Layer 11 of a small transformer language model trained on English Wikipedia (14 layers, counted from 0, width 128). Numbers have three digits each and are written without spaces.
A neuron adds its activation times its output weights to the MLP's output. To switch it off is to set its activation to zero at one token and run the rest of the model.

Output weights of the MLP neurons that the questions are about. A number n stands for (n - 500) times 0.0016.
n8: 561572665318537575333419310477738555568469445466534551514592430370580445547368398573570459253572534300289711394364654428493557688544399473559474461309475358611427479541444270310572545523596597324540532370660221591540261624612453426321552616343493531424527588551459588490490441523411277500263469644558639424497279557447500481590553678484460409575561467642500556360442304783418493355279
n65: 720914528472473629381617536744131563520656643405429308580418600449496746299468394536344301555645504393472460587637412409431603669473536363586284455681516596579679440669658733611571638608587365772496423591400365625607261615520496512302445256327500441546366415606339473580488345492524575472596556708610470517602468557481432389444313554639569329579469519380262244315765417484383694588430
n69: 780583384682496410470924229685475377525454434637264418601406428516316674476274603739647451496529512350508375512648348364272135464516567299291247798566445508246420712405705421279352483399558330504571662372634897420464742396729371476559707496446393562444653573406426565432540513456615396442588400480315631579500488397460407585533412524465375622384541376644433456607409629604324662571367
n72: 522623691438221570477435559458584439522670558318332653554448419258456226496580399598504456491382639629251353447905397562342239626288277596399690605711723335382755394526727513334333429565407431455519504761805435666252210429330384590541549624645364597419628461377404539445668371594794796381356223440601407416606358445594303610624530599584616556672399264847682440636416584527496783567582
n184: 392421619431414353872299419534312484484583661394520549487454627549487437583397454570640409503536232477460417625714450297408525320410354620519641490621503453328443536431516516613238533599379532612658497401500513507513641293461497522594309529510516546414405590718617497576680464420487582418623510615659642570503408602522407450724462420350449590454464255268467484562536632642480510556408
n196: 465487430574564548536448616396583166945456496425417465708682610378641447419381639482327724699665809465672513565620504413635326619479703240359514801652361518704378750760438640044404365585504367545491500487704556696314330517431792436540360433269470404681609552634487724513363359610530386735562429776522450528456408650301513472329466333604589354722543394725219517574426500553357627390514
n232: 305765526448403573563783473496845327405346714482657651513466369353303805632333509430429393513543513447496654404593274517433517633556544560587378303517424381665370456695550543309522539632657449554523646530434342535753834600320584585295631332561478300786422547284237491517372267310323735239173597436254496288428605283416681505465466675326187560526664652681666466405330522553599417531712
n288: 327335464634734779783619692207608611628636639379518544595487630416856348666441607636568509337416689442347685469573600562569795417588536429666606574615233550664625868642351545603371670509670622629610467630532561268634807455571435500422554306656442661150429381535566491690500550552553388482241247443549500239479374430258500548513409631513587293143797318450442172460531271590575478383477
n312: 334631414712711330542335458706559518388596428241523379161639491496495450549377563651207482478383677754559213685459606586395518549425619455556413509446598601570570505397789243453338342341369469449432450414404031408496606052183697324602848317586513297430870318599558438535540536404608599468573345417375504524538495486622688305745378792569627527829330561530505579761518532509630658509561
n317: 454554517475273604353603611512747330686517450789391479555550609496534345618652682306538447640827422252517513454462534592512350582606407492480545650434646623756194316583723192347305442069437414483487434429259504496573577421607630618432429717492657429577663529719719492371655664367488538587754559683219604535627437478464305698207468631750480475583488561682571403379521751508570475534556
n328: 609588534387484784570243677352221709504585378639534596602188516789458546549487596538509380758362409678576419647444611383455561344681257725540450305492422572163577251446444437390529748615408368548401367441526586513708552626425410549277450524710408500667420595367371475516824665235638365399406245418637585527488301526415709609635500401772565587823583394359340276358567665517442403492513
n336: 510592495388401530526565469563638611757531556567316591334475480409500643585232348557427938671662630382515340434198687495805624533480769298621434426500568603409377387485043740239546495530169420453385576648567175266441479255671619351698413411581434240323286355485576460613744521703652735027391552406470711181561633648431738599362377525801708620480277688700326495800204736392131520156426
n388: 329464413767601500467701426711491450779339359765332167445428333514596532553762477321325733500486562537372486722551712437522535530576459747440251528423668482444623509288781618377536169465196749724728323409652384509865505359630570482500650369640262591614604460473468410711500601350797759396334560332689448731605619575768334598637623669591474719686757641434382311609523532569558341518524
n394: 276489443475597692571694467558313415493373514680407557612458493404417439503446233598616387500482433205435291332340704564352410531367507635514154478411463424532566500472302593586436461524328693408469676639638451329535317668574608374416479469575525736369432732496436504514696565635372579554315489601479624485394389686680533577475545402497434482436592632937514472393518532518422396540563
n496: 446604454496626471587681680492429579504690400534742467381599569404542429769428608352195554583736668676698492462326470333589532527467749276619469612355539817486709789496512496474521558414596619418589162408555659428516466483628374590393671649712769742617450525624620648573745719460401575717530449390463616664396445539456496505479311226349605792400496370528408391375120638387401458378305
n498: 328447839513422509500491404386455482614334451420723399437588556717513576600167615567694851346129256799563491531296292544616487515531684883479529537394075468584641759385640629398527402639513570381443380553459596500659436487351228470591175783465575700367345657288645645547578424427496487779505446388588504585479353366685206596312397678585504496575284565699433539544496317513368705357449

Each question names a token from some text and the token that comes next. It shows the activations a of the neurons there, in the order above. A number n stands for (n - 500) times 0.1.

Then comes g, the gradient of the next token's log-probability with respect to the MLP's output, scaled to length 1. A neuron's effect is roughly proportional to its activation times (output weights . g). A number n stands for (n - 500) times 0.0008.

"18", then "1"
a: 499504501495527497493492500333524500505509524496
g: 498312256563590308603521613588662476474465459532527426315523520453449537552487584350760476529287507568530645659639427330525485374376445436424400646306584430443661648566482542664606425599490339419398462446603522389339770438316682547318383652512574482368642567618604413628509436575314521519489381510437489446308534807675405366693376478490527369674558463620513421546578485438565565532435
Which neuron, switched off, lowers the next token's probability most? n317

" election", then ", "
a: 498505500477494498501502501502498605508500505502
g: 381656494427571509481646539377557487504566635638390369559540575502503422549786530523357548692520382386450464545407577543590572518669666484508124582456595708538576542432319242307480349526501498371605493630638479686572481412263526420502347419260499376363612434459448524393556474575432561493475601647371590550299462559300554647590385534329419570327355575337321539556333450426499577475519
Which neuron, switched off, lowers the next token's probability most? n336

" Sur", then "re"
a: 510483501500498554505563403531580497498481522497
g: 452401581619558549422352740510536475442437469544420420486549538501690667506529420587393343457463408481426560362560428612469641407603616690412593632533480395506357574436508566378366388300521703431474554692579504373359458637471573478437531443494270531475705595558518516218379629414536176568512651715601704396719358451397521638388571506473437435285487453462416324414475551455556555201366
Which neuron, switched off, lowers the next token's probability most? n288

"C", then "al"
a: 492503501492514506505580501499498500498473497498
g: 488742402596462472549371561435592348363559499744481494490500287654572427722514638646588736535517518444530317426580368407519569534627491603516727544426522440472574623297682553354486443513692466624616362423435669579429370316611412574273552526445466574635372493649668545434594379704553523444550667564437249548428419568561581449552390684593533587619441601518478512392311283595565319555528
Which neuron, switched off, lowers the next token's probability most? n394

".", then " John"
a: 491501505606510506500501496497503501489497513501
g: 372364443428503384540371509317307428495394482456482458405562578342422424771446408477339346612369722418204594670570538416329310443596646568453430538480416339651658421584502496353491542607517429486450764403528493655408475419659663653587518483629500523421482299552522406337411506877455675482520621436509431326659435585554471376530514551553451602643533513477712416385437582606483521457534
Which neuron, switched off, lowers the next token's probability most? n72

" w", then "ides"
a: 412501499500498501516502505502492488500519496490
g: 543428596636499530494552332421633424620496695614375376382485741702614466426433679404503324478511607492454417377399477373397462342502442428691517493352497489539485640789354424539401314512386615586497430656310292705551484306497324433671377550435492545497506679590685421378418487447396405552452511484405230365650487680501558446440449446421626374432457622521652563468413322463545556692671
Which neuron, switched off, lowers the next token's probability most? n328

"953", then " as"
a: 448464499495510496501498499505505476500496515502
g: 550730352463532676556785470625448624615455565421537298556553348526573622408515564428532556519529448476476441655374526459346302640356366511577620375524436501520555482707601508542491427559539475513485637642455461551357626406978581546489601497596568471582372388443745442420563651356634224569335537507380383449591542575574383569532395602378547427489643362351469432573434665537512595421695
Which neuron, switched off, raises the next token's probability most? n65

"\n", then "|  |"
a: 510493503497493495500495501451498509504518482499
g: 464331316576526610654357495465411645426305518287557404496555371380670647661477589414492446761367409555499581507285633474483669583506545458709654712466413450557432387469506343563556410737539404458428651597647609475562474506473414603489598493549603469610620409482455609483411657422624761625555601499669473561475495469591530438717490332435662515345353286682583338371549434618582593647399
Which neuron, switched off, lowers the next token's probability most? n317

" on", then " September "
a: 490508493494492498082505500423477496501497506504
g: 592632233542421675405575621501468658750421663574485659533403421694633514267828493683553419506480588483579451284735566295404488331477362629499499571465374549346491554486328460484488406446426490703456597459509642384656572457217649473554489430500580422563446451565614443612335476573560354485508456590456461536454395636618495521567573508432494537624362608534493319635313392276443544409489
Which neuron, switched off, lowers the next token's probability most? n232

"ied", then " Des"
a: 516500498498554498500495499502515488498498452500
g: 604358354581487542497499410456411514588517345585452624704447379390488326339622659857498741361546390491495607678478570445348599629299420503587403465437406562422405660613508550475522601579398146466548314411695570567444413534345550462505419389586449578584538447403790677582425558528489478406499548492416437532354470414584587289475629495474261412638628521506552460556360621604575490430680
Which neuron, switched off, lowers the next token's probability most? n496

" b", then "ore"
a: 488498505489502494501502500502499502506500501492
g: 384374648536557486365577633502608463527619478268423559491569520737489508364709421510327357458714538625394303740583531487462487510504534397544517494531583597503328413264610578413464596574572388453572610555545350476369606515555337390663680456540422488632437718539429421494592496351632458371498696428298476522438588407564533290625318669404382501458535739598244334571576717525527446591559
Which neuron, switched off, lowers the next token's probability most? n498

" gl", then "oss"
a: 504501501338500504546500506501502505499494493495
g: 444579596508569572433807641461474374661566415395344509493570668378587531354370334677441354429369301369369507607375613793404376457427422456781534537560471454551363523357546326491395494526528394427469528514655518537555522381371496654529598497592367463531496433470425404509343713476332648373591708480471328608655497534421504615452478342622645664462677545557449625483210498591603644489505
Which neuron, switched off, raises the next token's probability most? n72

"ed", then " against"
a: 505509507475497498499500500504504497384499507503
g: 553633615707472587559441318587346354292480616388393463405336795489603399490519652538762417609384452504511599445334561568666580587557589573579557466558290546527370322435595596602383468425623466579400374484294524531693575417522532400584617563500337495479602427729558502562509392376470532603565411481504617387387511437559426604731511564368692452539348450640553739374550427600518760302457
Which neuron, switched off, lowers the next token's probability most? n388

" % |", then "\n"
a: 488501504499500487498505499502496500500496614537
g: 445745526425524391348480652462413574558376435502548490369650445595738449408726427584162468424469612594742457590602770673370404581449507605359547461535776549536428550483314621455565537496441438474656559671370453479460462484559276530748586736610439455397403694493349604483553471619379381501413503436404505538391427601550538483586446469384536519688675515527522530452551490598668360478310
Which neuron, switched off, lowers the next token's probability most? n496

"\n\n", then "The"
a: 518375505499497502498498504495496499495491489508
g: 575294474444554593545560516552432604378284352462550384482480410394463435609532732400504521479567555654491452579263388509338649455484495538606530601593486548481529409535485525476551286529429324432336361296657438493434678399331737577654422571443480421310592450640443420611585259516499671440358347478489686468627581456355533462558638688584343518363745495544658318289538505398288561379613
Which neuron, switched off, lowers the next token's probability most? n65

"\n", then "D"
a: 500509494492495504504490499498500501498504489502
g: 653556365442450524360490295445528452439579418550490192436544492715329420481423469653536557398271582419614507525330411444488470444439647353495463658271518773459429352566516464418409481385251542332535454720454245392377451364479404653779538678524601431478659636529521729502344511447475495482522619467637458548460578484334571535642471526331373583449475419562657645524392628534521570621527
Which neuron, switched off, raises the next token's probability most? n65

" comp", then "il"
a: 439502495514501522490459502499502490514503497500
g: 433612267538490460356475529301423652525521687483527495591496376622507366685838557537466706604593586508738522439573473423381769493508527380518440498708503482381522314625572484547527462512488905577531438488594506434581450421561624519410468571655487530475412511527610319418635390601525519506471531283483375512352511607736583340598593492423215493625621517529494594628302507471508360402534
Which neuron, switched off, lowers the next token's probability most? n8

" \"", then "C"
a: 435516495463498503499502498503493499495469504499
g: 505591596513438630418579527546523550291510638495548564365358565622410516555317627281538728545785472288737464383348578472352420427395435477547367563379571655563360507657497486336472616362340256563434385498455401381642389461456494387467497504434602493304633416388494645484440428435354435371500589437513566468537635502585489485684359683633418566799459491330532588338603642614371554388358
Which neuron, switched off, lowers the next token's probability most? n72

" trans", then "formation"
a: 504504441506490452494409539490500497494499452498
g: 427454548540256629587394535524481368346401481423660365453446570316418457438552401576425481591574273370600476570519570610493318540363549514599410552422569419514588452320335512473599443411541237312607548573671412546572367429538548601468454533367608522441303678624414607762433339369683492715766315601393575578600515709358522558603580563740335521483583534514547538675414485547691399512440
Which neuron, switched off, raises the next token's probability most? n196

"ro", then "pp"
a: 498494495511496461502501433499500501502497615507
g: 535615487436525461335686651440241425543583584428404623503401517487660413374405773327610507500489343416650539433606538628708555479554496317399477625491702473387398541463429452494637722552446565436326601681489396607668355424512727388408630529610645602308637523515627379700459319409411563576609411459451569680710536407281541500503520554577431489599381428508700567484451332382565486372424
Which neuron, switched off, lowers the next token's probability most? n496

"al", then "ifornia"
a: 485500501502506500495498363489489502499498500497
g: 717282636542446590673510583588304661680421438464596645678565629514373507540516441579388442264505568646485554499461407653607523430526432481434234612456444564454367510550622513614477526478503161462591503421594476687469618608689516695529282470539505261450576401440522528499536580493423525362356471558669757456669603503615497474330579397470437377465419359485357377467368558779491596473386
Which neuron, switched off, lowers the next token's probability most? n312

" iss", then "ued"
a: 498498500497517579407505498501499497502503499496
g: 636418356432543523571656360492529609420473564547483585422521646522547440679338703673295615563426501571620454590534498303485462552641556567265476572320295626582538435424432444443412577550818658463477374469478378477685669377482507417733375570498542427567632450467428728573398512452479417499428272524510630388621481491458367450467695396388249541427523485376445553266455233611593444393650
Which neuron, switched off, lowers the next token's probability most? n196

"g", then "s"
a: 492494490498497503507500502433502500500502502508
g: 603525414485698417596271430257595503393541476625455347568379231757443395566552529195328617547526594468676590663558409342487373561408417729598380447502300398561426448474505696504502436577546540450322708525489412724397378464646436577408483659465428546353593439637471419502539503615543419376444649510682381580711479468538463484495587521404662307355634418579423576519413556433438453499630
Which neuron, switched off, lowers the next token's probability most? n317

" sub", then "ject"
a: 509500502500639501500504378501495499496496500498
g: 565512414648323602480504482501706503666482480549510760578406683546393447388693567708382278574354530531586448603311575503586426436432544539502201491521555457362528817448436338448479481439617333545449542446426498601512534563386734351625466540535582402594760418474333360429556518328615502634622532440670449553477519763466456540504464391731315554485510697460548410617602573607391450608505
Which neuron, switched off, raises the next token's probability most? n312

".", then " N"
a: 477499501600515504499500496499508501471501507501
g: 501405265658395453522332345607698324464640491712522427528413572576530531296437418422525576493534668492567582533645520493356399462431361483481641484514292454486533512413633426606697619591438516491547632399575419522618528504812376547500437661444439520488393546734449544573645385468392376579634394402506402420847462433425642477662386638429593584379476657482433678729539598293639483641581
Which neuron, switched off, raises the next token's probability most? n72

".", then "\n\n"
a: 492505498507490499497501496499493500532497501611
g: 435645608526461556539338589484558339659426526523637547442535484522405598580418451481397647369488629457760407389491569453527598598402753615291536541375617446526408430498575481455633505499410644591786520658714590327647367495374649515485593708629559802481332614330436340539533410464561261589565526503537413439556441179530625481501399529660450520636487579521621464551589282454644492565387
Which neuron, switched off, lowers the next token's probability most? n498

"an", then " disc"
a: 396502498502520505493502510497527491490488509512
g: 457709457559476528707418458505322697504599488492455512456701649372369536713557491606428520419524274573358373434623531289464473497537539490615506721471377415494464417461450512646495603474563284470384494444525512513762439424654601586458695441595460613651387404558595536388406438579430694533645454665765836467762547354438671513539452460432388568387597533518435595745565353515461567448447
Which neuron, switched off, lowers the next token's probability most? n184

" nov", then "ella"
a: 466498532501517508512505501501495501500500494497
g: 594681452441603531491493417553420261350430440642573603442701632251399336594396518598465414480710649405451561562528546535331406424489541461398489498506695412602490515524559363306431741587650248449551373626773491528578550502588505494346363470704626399459431417556543422307515479458415582428388531464707509610431426343526320436546550515387658611673441390451231367352545539675445641522578
Which neuron, switched off, raises the next token's probability most? n8

" e", then "arm"
a: 504502505538497497617498480497496500506491511498
g: 332684553537522510459433651637586568595658544496389291583641509562580438626716517548589677568509382431423482623599421398439693515640459392396490401327548452538413331610481463462376514645457703544438317588675622223475320674761696738464264509547512516521603602470320448357423560678558428487559543570599371489328489692593537589383706510530498495413531613518441565316456466462567616628534
Which neuron, switched off, lowers the next token's probability most? n312

"D", then "istrict"
a: 484497490498494440492497500501499500497500503496
g: 346449637429606447609502684506380447539467406180613492593330434547411399455386443383431662625376419748551598521571601601507435450434727642403326490625518338507582250364482466565545571648275373409403651550587406693481379468579606451502557504501438316409375615314276567665477557562472334731547371536486739627643561458541419630419627529636657510433431419442401562618535547452547545590505
Which neuron, switched off, raises the next token's probability most? n196

" med", then "ia"
a: 472502641493556496503496520460497503497486503475
g: 222580507551502579519474141515668424427435421456504368457622448395615699407487466449511285383493613520559606405562568478496568538420482484392402484427386449476573797499555524504481630392526472330719393413474681442601422258573448706195272428448441373701524426445603427439353570589398394467636526305671602527510518539431404673559616470504359389636538470396284593473467482518497587693525
Which neuron, switched off, lowers the next token's probability most? n69

"ches", then " and"
a: 486552489494578494495500498503512817495517507503
g: 429503672464581524531415380634701610494451564489395311351433653450505486556539646571263564386429460465617669471253415678518530497580469497395749340409452404513569554275569359369418738551433347482620482439585536416358507651423307431499478521336349424340481423411471405325278675492733489686425289460462567542337535708690505364630677549548494540541551520595456468472609648408538523552599
Which neuron, switched off, raises the next token's probability most? n336

"in", then " Bu"
a: 457495500504534474495501531500519582493500509507
g: 614384422647635358309456584411363507377423436623394621704366450254361585444598447648411728426464526514340467561471623426366464617504381593618443600446672725444480624641578471501527669531457396458383433465665577385509551660490285486588324486606663469465590638335639570581554521556648445334605315591542432462771514584501447532360406501548267467428297711617444553383456579641594578566545
Which neuron, switched off, lowers the next token's probability most? n336

" appeared", then " from"
a: 405498500507500498503501498500501492484501510499
g: 553502539444265374527430382434215514693452446509518506611562558594337430729543405560576266586586408647399531573541484469514473362539408593506777493627325470336637455632431453513562665499309544567548439380667375368447429373434324586381529373412710441254594412489528298626415621405632514527621506467644419530779583457551369431662509720403599525588518438543437351671550463560507448426352
Which neuron, switched off, raises the next token's probability most? n388

"a", then " was"
a: 488503496499525495505500504504504481504501502508
g: 427714324679460364415568504442633536481614405356764459540622694480304431591368432446458327453532426469394413388472440082480364619605553515602566652314557409513524514413455794371531336384569674470429502361602414396667507453601337616662651563599477468508554531538660570514633605610317605611508600605667457575487582409493435423349521607350520524384543454451478529366629351554548400478599
Which neuron, switched off, lowers the next token's probability most? n336

"ject", then " of his"
a: 458497496502636493500500502500503491501499504503
g: 707312390379543333654607699610614414320609582480554402399490638371560422802290463502429423570493457476601444637474492551555602624365608317448422605442389512425616348370407393590621362355520584543560597577443568641561421398515592519561506495525730655273453655598324381431626526546480706511467466500644594493368377537456415372350520438344760542514503484409271345613553626570303517525461
Which neuron, switched off, lowers the next token's probability most? n184

"art", then "hes"
a: 503501503500500501502493586497498500504503504509
g: 554508643521584605627391520508456446525639440630494465427602619402747472251580605611583239526578337521485539298392527460356592505478413566605582674402259552500398566488419490571621287492655373510691457485333554232646562598467549530491537494588510549448700429717491390348402546568549462330529392715382414443522672356635583588509578502492617530612553647294566543671542329354478461718345
Which neuron, switched off, lowers the next token's probability most? n312

"gar", then " French"
a: 437503500500576506500500501503511499500500509505
g: 540369638372583549513505640513607571611456516568400605634321715350440695371626475471567695579367647470368530376411623363486572472410446624585271625595345517373691518434555595487436176428457583545350470690519614483501497564388447577471610365664454472363716469564624300506666619538489322423447297575648478476734347438491455484516400371463379710336359506496422374317461535518603536489502
Which neuron, switched off, lowers the next token's probability most? n8

"ang", then "a"
a: 507503505498503557506497564495509491498458534502
g: 456547517557520537408607396550609502390388377644606504647433314541472427355504272392453830684427551530582584562352618443387408517445355539533119486508377353438486345674395729419493601502329524495456626518386631466453325477615454544570621594530490406596529689530727500358584430591477266463354402450619415524829508451528519422410496422472636331457579544542320629537422565624578580445532
Which neuron, switched off, lowers the next token's probability most? n196

"er", then " -"
a: 388507499499551500506500500505526494500468505505
g: 320378614482462589352562799586555678527546474482555545697632430638561471604603475598632325489531544488423421417314418627252357528376558516278622425407541461581416676681437639424444538751524814546557554468432373400648557539705453581540338527471456635351293504657475292483468684393559508583526395433396520405548298486568624515565393514469481503661568458445557693469451443673363598565424
Which neuron, switched off, lowers the next token's probability most? n184